Layer 2 of a small transformer language model trained on English Wikipedia (10 layers, counted from 0, width 128).
A neuron adds its activation times its output weights to the MLP's output. To switch it off is to set its activation to zero at one token and run the rest of the model.

Output weights of the MLP neurons that the questions are about. A number n stands for (n - 128) times 0.0038.
n33: 160, 136, 138, 115, 147, 134, 136, 118, 134, 138, 113, 124, 142, 93, 116, 119, 120, 132, 120, 116, 142, 126, 142, 135, 123, 130, 125, 105, 120, 80, 110, 113, 135, 122, 128, 133, 124, 112, 139, 125, 137, 152, 145, 123, 112, 136, 89, 138, 128, 115, 101, 151, 141, 130, 138, 137, 106, 137, 136, 159, 142, 129, 131, 124, 124, 124, 86, 139, 118, 110, 110, 155, 107, 121, 128, 128, 107, 124, 126, 127, 133, 132, 121, 115, 120, 138, 134, 130, 120, 114, 102, 149, 118, 120, 129, 136, 118, 128, 111, 123, 128, 125, 85, 155, 122, 106, 124, 155, 141, 126, 115, 149, 136, 136, 134, 107, 129, 131, 145, 122, 151, 149, 126, 89, 154, 98, 127, 126
n71: 115, 126, 103, 138, 108, 165, 147, 120, 112, 133, 146, 132, 125, 127, 139, 136, 141, 128, 137, 145, 137, 121, 120, 156, 102, 139, 87, 122, 139, 126, 149, 110, 142, 119, 167, 142, 130, 153, 104, 95, 153, 187, 119, 134, 120, 133, 112, 126, 122, 106, 154, 172, 141, 111, 130, 148, 109, 117, 128, 111, 118, 135, 138, 147, 124, 149, 92, 132, 144, 115, 159, 152, 105, 134, 140, 105, 140, 129, 122, 152, 188, 110, 106, 124, 129, 125, 118, 121, 98, 160, 127, 127, 161, 142, 112, 113, 96, 112, 137, 141, 106, 95, 124, 133, 135, 124, 160, 147, 134, 112, 125, 129, 122, 136, 110, 84, 124, 145, 113, 135, 114, 118, 153, 168, 127, 133, 146, 133
n79: 130, 125, 146, 117, 132, 134, 98, 111, 109, 141, 126, 103, 138, 149, 116, 144, 157, 128, 114, 144, 132, 114, 103, 149, 147, 150, 132, 139, 148, 122, 141, 129, 138, 124, 134, 131, 158, 104, 130, 132, 95, 135, 123, 127, 132, 107, 136, 103, 134, 126, 111, 128, 142, 118, 128, 149, 117, 146, 140, 135, 105, 124, 95, 119, 137, 125, 96, 109, 106, 172, 111, 148, 168, 102, 131, 116, 120, 140, 155, 134, 147, 123, 125, 162, 132, 101, 119, 151, 121, 113, 126, 126, 155, 122, 119, 131, 117, 134, 134, 122, 134, 125, 138, 111, 153, 128, 134, 143, 108, 124, 131, 142, 133, 138, 121, 90, 110, 166, 134, 141, 116, 123, 150, 124, 117, 103, 89, 152
n84: 131, 114, 111, 132, 138, 142, 136, 156, 126, 115, 97, 123, 111, 116, 141, 152, 116, 155, 124, 113, 126, 99, 115, 147, 115, 147, 123, 131, 120, 98, 129, 146, 117, 189, 131, 162, 131, 133, 115, 142, 145, 121, 126, 122, 131, 124, 111, 118, 110, 158, 94, 157, 143, 145, 137, 105, 121, 93, 72, 138, 103, 108, 110, 139, 116, 152, 125, 130, 141, 131, 74, 135, 134, 127, 140, 138, 134, 142, 164, 133, 126, 118, 111, 137, 104, 141, 85, 165, 125, 125, 163, 117, 140, 146, 142, 130, 129, 100, 99, 106, 108, 112, 126, 153, 170, 123, 86, 160, 131, 120, 110, 133, 113, 161, 112, 115, 77, 117, 157, 127, 152, 152, 153, 132, 78, 138, 143, 96
n86: 126, 85, 112, 109, 132, 108, 148, 114, 166, 90, 120, 123, 79, 98, 151, 153, 143, 126, 118, 97, 130, 147, 121, 144, 105, 146, 120, 104, 145, 129, 97, 111, 138, 111, 166, 159, 148, 132, 114, 145, 107, 125, 124, 142, 124, 153, 114, 124, 125, 140, 131, 151, 131, 104, 99, 62, 103, 115, 94, 138, 116, 145, 136, 166, 127, 110, 152, 150, 102, 142, 131, 163, 103, 149, 125, 134, 130, 127, 132, 146, 154, 101, 115, 159, 107, 122, 139, 141, 118, 145, 99, 132, 106, 188, 96, 109, 126, 171, 135, 119, 135, 82, 101, 131, 115, 120, 133, 109, 112, 112, 69, 115, 118, 133, 107, 109, 128, 123, 120, 134, 134, 157, 121, 133, 146, 65, 125, 135
n125: 144, 132, 113, 114, 143, 103, 126, 139, 111, 129, 122, 141, 151, 107, 105, 152, 109, 118, 135, 87, 136, 144, 137, 105, 76, 133, 131, 137, 84, 149, 170, 155, 139, 145, 154, 134, 146, 113, 91, 132, 119, 110, 158, 154, 106, 137, 95, 126, 134, 113, 100, 115, 118, 115, 95, 151, 122, 118, 194, 121, 127, 129, 136, 101, 154, 128, 94, 142, 114, 143, 114, 134, 133, 137, 118, 105, 112, 125, 143, 142, 140, 111, 135, 181, 137, 100, 122, 108, 139, 110, 143, 100, 110, 153, 131, 188, 84, 134, 109, 130, 119, 141, 148, 97, 153, 112, 154, 123, 137, 129, 70, 136, 114, 124, 116, 89, 108, 149, 121, 149, 154, 127, 110, 119, 152, 101, 123, 112
n135: 139, 123, 111, 148, 151, 122, 120, 117, 113, 83, 144, 152, 119, 126, 134, 168, 133, 145, 109, 159, 131, 125, 104, 117, 139, 151, 130, 112, 147, 148, 182, 123, 99, 132, 119, 161, 160, 94, 91, 109, 155, 94, 145, 109, 145, 159, 93, 128, 141, 124, 122, 133, 119, 117, 126, 107, 126, 107, 58, 151, 103, 136, 126, 141, 132, 120, 152, 138, 105, 106, 158, 138, 106, 112, 96, 158, 149, 121, 142, 111, 104, 142, 113, 118, 123, 129, 122, 144, 125, 123, 131, 88, 125, 95, 109, 163, 110, 150, 147, 112, 102, 115, 140, 126, 114, 124, 121, 149, 135, 111, 118, 111, 118, 93, 134, 116, 144, 164, 115, 124, 101, 127, 146, 127, 129, 116, 137, 157
n138: 118, 134, 132, 146, 137, 122, 104, 132, 89, 138, 119, 107, 114, 155, 138, 171, 118, 136, 96, 117, 134, 117, 114, 125, 105, 118, 149, 124, 140, 143, 147, 130, 129, 159, 134, 132, 152, 109, 123, 145, 91, 117, 137, 101, 142, 107, 129, 134, 160, 140, 125, 103, 115, 141, 113, 74, 114, 121, 115, 142, 116, 142, 108, 145, 121, 135, 157, 145, 131, 75, 98, 147, 126, 146, 128, 130, 144, 135, 113, 104, 126, 111, 134, 156, 150, 126, 119, 124, 103, 135, 158, 76, 157, 141, 175, 121, 170, 143, 120, 158, 134, 129, 144, 108, 149, 139, 136, 127, 129, 125, 126, 136, 131, 91, 112, 71, 132, 159, 140, 130, 118, 129, 122, 157, 118, 129, 143, 143
n139: 120, 142, 128, 149, 112, 98, 159, 134, 128, 120, 132, 113, 132, 78, 164, 169, 108, 157, 164, 105, 168, 128, 150, 140, 76, 133, 122, 108, 125, 143, 115, 106, 134, 106, 133, 139, 116, 123, 166, 159, 128, 128, 119, 140, 123, 139, 100, 173, 141, 95, 160, 117, 142, 138, 112, 92, 96, 129, 83, 168, 151, 112, 144, 113, 89, 126, 127, 132, 133, 137, 154, 136, 156, 129, 163, 143, 131, 132, 118, 141, 139, 115, 102, 110, 149, 142, 142, 116, 115, 117, 92, 127, 115, 136, 123, 152, 138, 160, 120, 161, 131, 111, 143, 117, 114, 139, 136, 113, 87, 128, 81, 153, 120, 122, 134, 157, 140, 125, 100, 127, 98, 120, 106, 152, 149, 142, 154, 123
n213: 92, 162, 121, 117, 168, 105, 151, 154, 110, 111, 149, 137, 113, 152, 117, 127, 164, 120, 145, 143, 160, 151, 113, 122, 115, 115, 165, 133, 142, 110, 103, 141, 140, 94, 120, 131, 151, 120, 132, 104, 128, 145, 115, 129, 144, 109, 112, 142, 109, 107, 152, 130, 108, 118, 160, 106, 151, 123, 104, 94, 141, 129, 129, 89, 130, 155, 100, 139, 147, 143, 114, 115, 128, 121, 140, 109, 101, 75, 132, 160, 148, 110, 148, 113, 124, 110, 120, 141, 103, 155, 191, 129, 148, 154, 140, 152, 108, 143, 139, 112, 108, 124, 133, 124, 147, 89, 119, 71, 142, 114, 146, 139, 143, 92, 145, 136, 122, 110, 171, 151, 106, 133, 114, 131, 154, 140, 119, 142
n215: 131, 124, 112, 129, 83, 154, 136, 94, 126, 146, 137, 176, 113, 117, 113, 123, 140, 114, 138, 146, 106, 136, 106, 163, 93, 95, 106, 120, 137, 118, 103, 200, 132, 139, 100, 151, 146, 136, 153, 145, 130, 131, 146, 106, 131, 146, 146, 146, 144, 119, 146, 126, 126, 103, 98, 127, 152, 147, 115, 117, 154, 126, 94, 106, 132, 118, 99, 137, 124, 134, 131, 120, 123, 123, 150, 117, 138, 124, 124, 145, 115, 102, 156, 107, 172, 144, 138, 89, 125, 115, 193, 83, 128, 131, 113, 142, 150, 107, 104, 118, 155, 141, 117, 135, 133, 59, 137, 124, 132, 119, 107, 138, 130, 149, 148, 102, 125, 119, 149, 139, 117, 143, 92, 86, 140, 132, 171, 105
n264: 133, 105, 159, 158, 129, 96, 130, 113, 103, 131, 133, 131, 126, 97, 124, 94, 153, 167, 136, 127, 116, 123, 108, 133, 142, 109, 137, 152, 117, 115, 110, 124, 97, 104, 177, 146, 103, 93, 117, 154, 123, 155, 134, 100, 162, 87, 166, 113, 82, 158, 101, 145, 122, 131, 141, 133, 149, 102, 120, 138, 113, 99, 113, 106, 171, 152, 138, 152, 154, 129, 122, 77, 100, 150, 134, 120, 107, 155, 132, 162, 120, 125, 114, 100, 152, 160, 129, 147, 138, 111, 149, 145, 140, 127, 114, 152, 137, 138, 68, 130, 168, 151, 116, 134, 135, 117, 139, 146, 129, 132, 172, 121, 92, 112, 173, 103, 127, 160, 117, 131, 137, 155, 142, 112, 120, 92, 120, 162
n272: 131, 128, 139, 135, 123, 131, 98, 137, 96, 139, 99, 116, 122, 110, 107, 95, 96, 133, 142, 112, 144, 155, 95, 112, 117, 146, 145, 136, 137, 119, 149, 122, 113, 126, 115, 152, 139, 126, 94, 167, 124, 122, 130, 147, 137, 132, 129, 140, 113, 147, 78, 113, 154, 177, 103, 147, 110, 125, 146, 107, 128, 111, 129, 130, 133, 145, 131, 116, 136, 138, 141, 154, 148, 142, 121, 120, 113, 141, 176, 113, 102, 92, 99, 161, 112, 121, 131, 137, 120, 152, 157, 125, 109, 144, 120, 106, 121, 137, 136, 154, 105, 124, 145, 125, 110, 148, 169, 132, 111, 115, 147, 114, 125, 122, 118, 84, 124, 164, 105, 94, 147, 142, 143, 108, 106, 115, 120, 121
n287: 133, 113, 126, 138, 131, 172, 123, 113, 81, 131, 108, 125, 126, 143, 133, 118, 126, 120, 125, 146, 115, 123, 116, 129, 134, 139, 115, 135, 121, 121, 139, 101, 127, 122, 151, 154, 112, 134, 118, 125, 110, 151, 110, 158, 153, 130, 148, 138, 109, 130, 117, 104, 127, 114, 125, 131, 102, 158, 121, 140, 123, 183, 102, 129, 153, 159, 172, 108, 119, 164, 135, 152, 123, 106, 133, 108, 139, 118, 136, 140, 156, 154, 132, 116, 149, 118, 153, 156, 121, 122, 165, 100, 131, 141, 116, 104, 97, 136, 171, 172, 136, 117, 162, 156, 131, 133, 153, 131, 132, 117, 122, 124, 133, 75, 86, 99, 111, 125, 102, 131, 117, 164, 154, 141, 137, 143, 161, 146
n289: 101, 135, 92, 148, 117, 146, 148, 124, 134, 92, 116, 129, 121, 160, 116, 122, 129, 136, 89, 146, 119, 121, 120, 140, 118, 117, 125, 169, 116, 141, 99, 87, 135, 95, 117, 138, 107, 153, 143, 129, 121, 121, 163, 114, 160, 137, 139, 133, 147, 163, 172, 114, 140, 124, 117, 148, 104, 147, 119, 128, 120, 168, 109, 138, 130, 134, 150, 132, 154, 151, 122, 135, 117, 95, 132, 124, 139, 142, 153, 131, 123, 144, 85, 131, 116, 146, 121, 114, 138, 103, 130, 141, 130, 141, 133, 132, 122, 162, 121, 125, 99, 121, 162, 177, 164, 109, 124, 114, 165, 121, 140, 103, 117, 111, 116, 113, 115, 119, 103, 128, 97, 167, 147, 155, 143, 119, 163, 107
n291: 125, 111, 105, 140, 145, 104, 124, 113, 134, 135, 120, 135, 142, 130, 156, 129, 106, 113, 113, 164, 150, 129, 86, 129, 114, 128, 130, 135, 116, 129, 93, 121, 124, 128, 93, 139, 106, 139, 130, 139, 124, 130, 129, 140, 156, 107, 140, 110, 122, 135, 148, 149, 104, 138, 135, 136, 123, 143, 248, 140, 123, 129, 98, 148, 124, 126, 142, 127, 145, 110, 117, 88, 94, 127, 103, 144, 121, 124, 122, 138, 118, 125, 137, 125, 129, 146, 143, 117, 145, 144, 95, 127, 112, 125, 153, 98, 109, 120, 135, 140, 128, 131, 112, 147, 134, 98, 125, 110, 132, 131, 135, 142, 145, 128, 141, 163, 143, 115, 108, 123, 177, 148, 127, 147, 117, 135, 131, 154

Each question names a token from some text and the token that comes next. It shows the activations a of the neurons there, in the order above. A number n stands for (n - 128) times 0.097.

Then comes g, the gradient of the next token's log-probability with respect to the MLP's output, scaled to length 1. A neuron's effect is roughly proportional to its activation times (output weights . g). A number n stands for (n - 128) times 0.0033.

"ce", then "h"
a: 128, 127, 128, 128, 127, 128, 127, 127, 125, 128, 134, 129, 127, 127, 129, 125
g: 113, 142, 115, 76, 122, 127, 137, 117, 147, 112, 174, 166, 140, 140, 159, 148, 189, 96, 85, 140, 120, 106, 114, 146, 118, 107, 113, 114, 144, 104, 170, 120, 133, 145, 156, 171, 149, 108, 131, 115, 164, 118, 140, 198, 159, 191, 81, 148, 110, 178, 98, 100, 111, 90, 148, 90, 134, 111, 126, 119, 158, 146, 122, 106, 118, 125, 101, 83, 155, 110, 175, 109, 125, 110, 110, 84, 117, 124, 95, 119, 125, 92, 98, 143, 148, 111, 143, 99, 116, 109, 139, 74, 128, 142, 105, 173, 141, 126, 127, 128, 121, 122, 133, 111, 146, 77, 98, 185, 114, 141, 116, 64, 118, 178, 141, 107, 180, 114, 131, 145, 104, 155, 158, 137, 111, 106, 122, 138
Which neuron, switched off, lowers the next token's probability most? n215

" recorded", then " in"
a: 126, 128, 128, 128, 135, 127, 132, 127, 130, 127, 129, 127, 129, 132, 128, 128
g: 85, 134, 166, 97, 118, 165, 133, 145, 140, 82, 133, 120, 124, 147, 103, 97, 128, 121, 125, 144, 125, 121, 131, 126, 154, 170, 113, 55, 134, 131, 71, 140, 69, 114, 123, 135, 112, 120, 148, 128, 100, 142, 143, 179, 119, 92, 166, 64, 124, 138, 112, 112, 146, 167, 104, 132, 121, 135, 115, 197, 143, 133, 68, 149, 121, 157, 126, 161, 149, 108, 135, 179, 97, 149, 163, 99, 144, 99, 173, 125, 156, 151, 147, 112, 120, 129, 173, 176, 118, 64, 141, 106, 103, 168, 143, 144, 153, 111, 129, 142, 104, 148, 123, 108, 88, 143, 124, 101, 122, 157, 106, 151, 119, 132, 113, 129, 126, 143, 168, 85, 95, 144, 149, 156, 105, 86, 113, 113
Which neuron, switched off, lowers the next token's probability most? n86

" port", then " was"
a: 121, 129, 126, 127, 129, 129, 139, 129, 128, 128, 127, 126, 128, 129, 130, 127
g: 124, 116, 161, 157, 185, 100, 86, 113, 113, 137, 128, 165, 130, 115, 141, 140, 113, 169, 130, 142, 121, 126, 128, 133, 121, 125, 114, 142, 149, 139, 156, 97, 128, 164, 142, 72, 123, 121, 90, 127, 62, 134, 132, 113, 135, 104, 144, 82, 137, 112, 109, 112, 85, 106, 151, 92, 131, 109, 91, 138, 121, 107, 138, 133, 146, 103, 120, 103, 151, 146, 116, 147, 126, 37, 135, 79, 146, 132, 107, 197, 160, 115, 125, 81, 133, 141, 113, 97, 140, 50, 132, 127, 117, 94, 163, 112, 153, 149, 167, 128, 115, 116, 138, 73, 118, 170, 97, 143, 123, 127, 195, 122, 110, 136, 160, 142, 154, 153, 75, 110, 121, 134, 117, 145, 143, 137, 171, 141
Which two neurons, each switched off alone, lower its probability most, in order? n135, n33

",", then " An"
a: 129, 128, 127, 125, 123, 129, 161, 128, 139, 128, 134, 128, 128, 127, 128, 98
g: 132, 153, 124, 95, 84, 142, 150, 151, 126, 162, 141, 141, 127, 139, 142, 163, 134, 163, 108, 79, 127, 96, 154, 130, 151, 123, 129, 107, 148, 118, 159, 86, 181, 153, 175, 159, 153, 117, 190, 112, 113, 134, 121, 96, 74, 104, 174, 145, 117, 136, 135, 131, 110, 182, 146, 144, 120, 110, 165, 99, 166, 95, 56, 162, 114, 130, 123, 157, 153, 148, 121, 179, 178, 171, 155, 107, 141, 127, 127, 131, 117, 126, 128, 130, 96, 140, 143, 116, 165, 139, 108, 117, 142, 112, 100, 154, 108, 80, 133, 97, 118, 107, 145, 137, 151, 108, 118, 172, 160, 99, 136, 125, 130, 132, 97, 153, 184, 104, 111, 108, 133, 103, 66, 125, 113, 80, 114, 97
Which neuron, switched off, lowers the next token's probability most? n291

" following", then " the"
a: 128, 128, 128, 128, 127, 131, 128, 127, 139, 127, 126, 127, 129, 129, 128, 127
g: 143, 151, 157, 122, 143, 160, 147, 108, 109, 94, 143, 114, 146, 104, 156, 124, 146, 123, 138, 125, 183, 180, 115, 115, 108, 82, 138, 142, 106, 136, 133, 120, 142, 97, 118, 155, 162, 106, 187, 135, 122, 136, 139, 184, 127, 138, 108, 146, 167, 136, 80, 121, 122, 114, 151, 59, 140, 115, 114, 135, 72, 158, 113, 122, 96, 119, 111, 80, 153, 142, 116, 148, 147, 161, 79, 132, 152, 120, 98, 111, 113, 127, 129, 131, 108, 63, 95, 143, 193, 76, 111, 178, 145, 146, 114, 146, 102, 187, 138, 89, 165, 121, 135, 111, 76, 116, 102, 166, 113, 166, 98, 154, 123, 92, 137, 148, 132, 144, 140, 120, 114, 115, 107, 125, 160, 99, 126, 148
Which neuron, switched off, lowers the next token's probability most? n139

" S", then "ad"
a: 127, 128, 127, 128, 128, 129, 128, 127, 128, 130, 127, 126, 142, 132, 127, 126
g: 70, 143, 84, 129, 164, 100, 126, 154, 82, 78, 109, 123, 151, 147, 120, 130, 157, 128, 106, 151, 115, 177, 84, 76, 101, 142, 137, 119, 159, 88, 142, 154, 153, 110, 169, 117, 103, 133, 61, 130, 137, 109, 113, 133, 135, 120, 127, 149, 100, 164, 141, 117, 143, 137, 168, 159, 145, 178, 139, 153, 99, 155, 100, 167, 106, 82, 121, 105, 106, 131, 138, 161, 113, 96, 152, 108, 99, 116, 163, 144, 157, 116, 141, 101, 118, 149, 124, 181, 137, 112, 100, 162, 99, 148, 80, 109, 136, 96, 137, 103, 113, 178, 174, 80, 158, 129, 130, 77, 134, 132, 120, 164, 137, 133, 157, 115, 131, 148, 121, 149, 141, 173, 149, 131, 147, 82, 120, 117
Which neuron, switched off, lowers the next token's probability most? n272

"\n", then "When"
a: 128, 128, 125, 146, 127, 145, 131, 128, 134, 125, 131, 128, 130, 128, 128, 77
g: 106, 133, 153, 122, 141, 123, 148, 128, 103, 123, 144, 124, 170, 90, 112, 77, 192, 83, 121, 133, 95, 104, 132, 126, 112, 121, 82, 116, 112, 108, 130, 187, 127, 124, 141, 164, 116, 142, 94, 134, 99, 106, 108, 97, 123, 153, 138, 122, 133, 119, 138, 153, 133, 135, 130, 131, 113, 58, 118, 152, 151, 121, 139, 165, 138, 92, 105, 123, 113, 125, 166, 125, 148, 182, 137, 109, 83, 99, 175, 174, 133, 118, 110, 151, 163, 95, 161, 150, 126, 96, 82, 146, 126, 180, 137, 121, 115, 142, 121, 163, 120, 159, 114, 110, 105, 147, 103, 128, 130, 85, 166, 163, 91, 109, 115, 179, 129, 140, 83, 145, 111, 93, 92, 98, 79, 92, 76, 91
Which two neurons, each switched off alone, lower its probability most, in order? n291, n125

" that", then " he"
a: 128, 128, 128, 120, 128, 121, 129, 128, 128, 134, 128, 128, 128, 128, 128, 126
g: 61, 136, 144, 159, 209, 161, 125, 151, 147, 124, 187, 130, 114, 163, 147, 147, 124, 155, 135, 102, 98, 114, 125, 125, 117, 171, 125, 132, 109, 115, 113, 119, 109, 154, 130, 104, 115, 168, 136, 138, 170, 67, 88, 157, 119, 78, 137, 154, 134, 113, 117, 160, 138, 132, 151, 113, 160, 128, 124, 185, 146, 111, 118, 104, 120, 105, 138, 107, 99, 126, 180, 109, 148, 122, 127, 94, 132, 192, 142, 99, 117, 96, 128, 152, 145, 153, 170, 133, 88, 134, 120, 186, 85, 153, 117, 100, 144, 115, 121, 109, 136, 140, 114, 87, 124, 140, 156, 114, 99, 90, 158, 136, 146, 166, 115, 83, 153, 115, 86, 102, 156, 139, 145, 140, 82, 154, 107, 137
Which neuron, switched off, lowers the next token's probability most? n125

" Ser", then "i"
a: 126, 129, 130, 128, 128, 128, 130, 129, 126, 127, 128, 129, 128, 130, 138, 127
g: 87, 113, 63, 162, 136, 187, 131, 139, 143, 119, 118, 126, 123, 134, 149, 130, 113, 119, 159, 93, 130, 150, 106, 123, 174, 137, 119, 93, 140, 143, 117, 29, 161, 108, 149, 136, 105, 105, 134, 116, 129, 94, 159, 136, 160, 105, 117, 174, 167, 119, 113, 140, 119, 136, 181, 129, 123, 160, 126, 121, 137, 115, 94, 121, 197, 156, 147, 127, 126, 94, 120, 148, 143, 83, 136, 115, 159, 121, 146, 123, 156, 146, 126, 126, 106, 105, 127, 153, 202, 109, 118, 122, 166, 157, 106, 115, 85, 122, 107, 103, 109, 130, 120, 161, 62, 169, 154, 123, 134, 105, 134, 144, 97, 120, 151, 118, 119, 111, 131, 108, 147, 102, 131, 70, 129, 164, 146, 82
Which neuron, switched off, lowers the next token's probability most? n289

"ens", then "ington"
a: 126, 127, 120, 130, 126, 130, 127, 127, 126, 128, 128, 128, 128, 131, 126, 129
g: 165, 122, 164, 154, 115, 140, 148, 183, 110, 100, 89, 162, 156, 119, 110, 105, 126, 129, 156, 155, 137, 120, 149, 124, 118, 159, 195, 140, 153, 163, 130, 158, 109, 149, 144, 130, 173, 131, 111, 124, 170, 77, 165, 112, 158, 126, 112, 133, 171, 144, 92, 121, 98, 139, 128, 137, 132, 59, 130, 127, 157, 126, 152, 78, 113, 130, 158, 130, 104, 139, 159, 111, 160, 117, 95, 119, 145, 31, 133, 85, 141, 128, 138, 104, 98, 114, 93, 142, 103, 110, 150, 156, 108, 149, 130, 83, 108, 126, 142, 140, 117, 99, 152, 133, 122, 122, 123, 129, 103, 107, 155, 111, 93, 96, 98, 150, 160, 131, 143, 115, 160, 84, 158, 121, 157, 172, 184, 147
Which neuron, switched off, lowers the next token's probability most? n79

" series", then " based"
a: 126, 117, 128, 128, 129, 128, 131, 135, 129, 124, 122, 127, 129, 128, 128, 129
g: 124, 157, 99, 143, 137, 65, 114, 139, 150, 149, 116, 126, 153, 109, 122, 185, 123, 128, 91, 138, 142, 147, 120, 148, 82, 107, 144, 157, 123, 163, 114, 168, 107, 157, 125, 162, 133, 127, 103, 127, 168, 69, 163, 167, 118, 138, 139, 96, 128, 169, 139, 86, 93, 124, 147, 80, 96, 163, 127, 140, 157, 142, 138, 158, 162, 134, 152, 153, 119, 131, 162, 153, 96, 134, 103, 116, 113, 176, 128, 79, 134, 109, 159, 132, 129, 114, 69, 176, 135, 95, 84, 101, 152, 93, 112, 106, 123, 124, 151, 131, 126, 76, 133, 156, 103, 124, 118, 124, 94, 147, 106, 92, 111, 117, 61, 83, 118, 118, 84, 82, 117, 133, 120, 112, 144, 149, 106, 156
Which neuron, switched off, lowers the next token's probability most? n138

"lers", then "."
a: 127, 128, 120, 128, 128, 128, 128, 125, 129, 141, 131, 129, 128, 127, 132, 123
g: 116, 189, 143, 138, 150, 146, 117, 124, 116, 116, 124, 107, 115, 68, 95, 130, 149, 135, 128, 139, 151, 140, 108, 162, 144, 95, 103, 132, 104, 96, 148, 133, 166, 111, 100, 141, 157, 125, 154, 124, 132, 171, 189, 120, 122, 72, 121, 153, 75, 140, 145, 163, 108, 84, 182, 111, 167, 112, 140, 104, 106, 148, 141, 170, 88, 106, 94, 130, 129, 147, 148, 76, 113, 134, 121, 129, 119, 159, 109, 137, 151, 134, 184, 157, 121, 131, 107, 122, 135, 149, 128, 117, 124, 145, 148, 169, 88, 119, 146, 77, 127, 138, 134, 120, 130, 80, 159, 90, 131, 136, 125, 125, 53, 97, 141, 114, 103, 115, 116, 113, 181, 83, 121, 119, 100, 79, 75, 138
Which neuron, switched off, lowers the next token's probability most? n213

"rit", then "ten"
a: 123, 129, 128, 128, 128, 130, 126, 127, 127, 129, 129, 127, 127, 127, 128, 128
g: 125, 149, 127, 190, 100, 123, 121, 126, 136, 198, 206, 112, 124, 176, 109, 134, 163, 127, 84, 163, 173, 134, 84, 146, 141, 164, 143, 162, 92, 114, 95, 138, 135, 134, 122, 155, 132, 159, 101, 143, 145, 87, 134, 143, 62, 126, 138, 119, 115, 111, 148, 125, 112, 104, 131, 139, 103, 102, 124, 151, 143, 119, 139, 127, 119, 98, 140, 119, 72, 131, 139, 124, 115, 98, 136, 149, 128, 160, 129, 98, 131, 119, 145, 179, 197, 93, 140, 94, 91, 156, 149, 138, 130, 119, 155, 121, 110, 123, 107, 135, 71, 109, 157, 122, 128, 76, 119, 132, 112, 133, 128, 110, 90, 77, 116, 122, 109, 123, 84, 84, 128, 144, 140, 116, 78, 170, 150, 155
Which neuron, switched off, lowers the next token's probability most? n33

"h", then "ana"
a: 130, 128, 128, 131, 128, 129, 129, 126, 129, 128, 128, 126, 128, 129, 129, 126
g: 136, 135, 180, 110, 143, 172, 109, 140, 166, 130, 122, 132, 118, 150, 100, 128, 122, 119, 153, 133, 120, 166, 93, 168, 106, 153, 142, 120, 98, 111, 127, 104, 198, 111, 97, 75, 132, 81, 151, 122, 115, 105, 154, 192, 110, 129, 112, 137, 148, 84, 162, 102, 125, 74, 140, 135, 128, 110, 143, 165, 94, 137, 121, 130, 156, 155, 78, 114, 84, 116, 124, 168, 97, 124, 104, 70, 155, 132, 130, 74, 163, 97, 137, 147, 107, 113, 133, 154, 134, 134, 116, 116, 142, 110, 154, 137, 101, 86, 139, 134, 137, 96, 168, 116, 77, 156, 141, 88, 88, 135, 117, 108, 118, 145, 130, 79, 157, 147, 151, 161, 124, 168, 110, 73, 121, 127, 125, 93
Which neuron, switched off, lowers the next token's probability most? n264

" ", then "1"
a: 127, 129, 131, 206, 128, 129, 129, 129, 128, 126, 128, 127, 126, 129, 128, 113
g: 158, 120, 126, 130, 105, 102, 148, 150, 92, 128, 121, 129, 137, 137, 120, 90, 232, 176, 107, 150, 134, 144, 125, 106, 140, 117, 120, 138, 107, 74, 123, 156, 128, 129, 129, 107, 100, 164, 164, 135, 99, 139, 151, 160, 156, 96, 110, 97, 143, 178, 152, 153, 169, 80, 144, 105, 147, 67, 106, 159, 92, 132, 99, 121, 126, 118, 97, 139, 153, 128, 100, 136, 113, 115, 135, 126, 134, 85, 159, 122, 104, 143, 107, 107, 193, 88, 182, 114, 147, 112, 112, 120, 118, 168, 156, 132, 110, 129, 120, 114, 105, 93, 156, 120, 129, 155, 139, 145, 116, 149, 111, 114, 118, 137, 125, 165, 173, 121, 111, 153, 111, 56, 166, 101, 102, 167, 143, 114
Which neuron, switched off, lowers the next token's probability most? n84

"ak", then "u"
a: 122, 128, 128, 131, 127, 128, 127, 128, 127, 127, 129, 122, 128, 134, 124, 129
g: 120, 81, 147, 103, 82, 138, 173, 107, 151, 144, 108, 153, 124, 154, 133, 113, 80, 143, 121, 126, 159, 100, 129, 130, 148, 123, 111, 154, 125, 119, 79, 127, 96, 103, 146, 176, 168, 134, 143, 112, 112, 150, 202, 115, 97, 125, 106, 108, 148, 160, 109, 90, 112, 74, 153, 146, 134, 177, 149, 120, 184, 125, 158, 164, 66, 152, 93, 106, 88, 82, 134, 149, 106, 102, 170, 96, 164, 128, 116, 109, 77, 153, 171, 128, 121, 156, 114, 137, 122, 144, 116, 117, 118, 151, 111, 140, 109, 122, 119, 128, 73, 131, 101, 128, 140, 85, 164, 113, 120, 133, 96, 128, 124, 95, 118, 112, 147, 141, 131, 140, 77, 117, 118, 107, 132, 135, 104, 67
Which neuron, switched off, lowers the next token's probability most? n264

"k", then "an"
a: 128, 126, 128, 129, 126, 127, 130, 125, 130, 128, 129, 128, 127, 123, 129, 126
g: 184, 115, 96, 146, 117, 153, 154, 136, 91, 143, 144, 150, 69, 146, 136, 139, 129, 133, 161, 106, 70, 125, 107, 131, 123, 161, 140, 124, 89, 85, 153, 106, 188, 136, 108, 97, 138, 108, 140, 96, 108, 110, 118, 120, 140, 126, 120, 93, 110, 114, 196, 134, 129, 94, 139, 148, 128, 68, 135, 143, 87, 114, 118, 161, 142, 118, 193, 104, 146, 116, 175, 130, 120, 134, 69, 99, 166, 90, 131, 106, 140, 101, 135, 109, 100, 180, 143, 144, 59, 93, 132, 93, 113, 137, 117, 148, 117, 140, 170, 107, 122, 147, 129, 130, 138, 164, 181, 131, 126, 155, 135, 103, 103, 183, 156, 118, 137, 146, 117, 148, 115, 158, 120, 156, 126, 110, 139, 148
Which neuron, switched off, raises the next token's probability most? n287

"ace", then " Ch"
a: 127, 130, 126, 127, 129, 127, 129, 125, 127, 126, 128, 127, 127, 132, 128, 128
g: 136, 19, 121, 126, 164, 116, 153, 150, 112, 151, 108, 152, 120, 97, 150, 121, 162, 120, 123, 152, 119, 98, 185, 152, 91, 134, 59, 143, 101, 116, 108, 135, 162, 148, 119, 130, 153, 137, 108, 130, 169, 141, 119, 119, 173, 92, 140, 132, 88, 107, 126, 115, 97, 105, 136, 146, 109, 126, 118, 133, 96, 163, 98, 144, 117, 174, 124, 101, 133, 113, 111, 117, 134, 133, 165, 94, 134, 136, 122, 157, 147, 162, 126, 109, 180, 121, 179, 101, 171, 150, 134, 126, 151, 212, 68, 126, 131, 165, 148, 163, 107, 134, 182, 136, 118, 124, 127, 168, 133, 160, 106, 127, 157, 123, 94, 123, 117, 119, 119, 127, 124, 105, 165, 144, 139, 114, 133, 142
Which neuron, switched off, lowers the next token's probability most? n287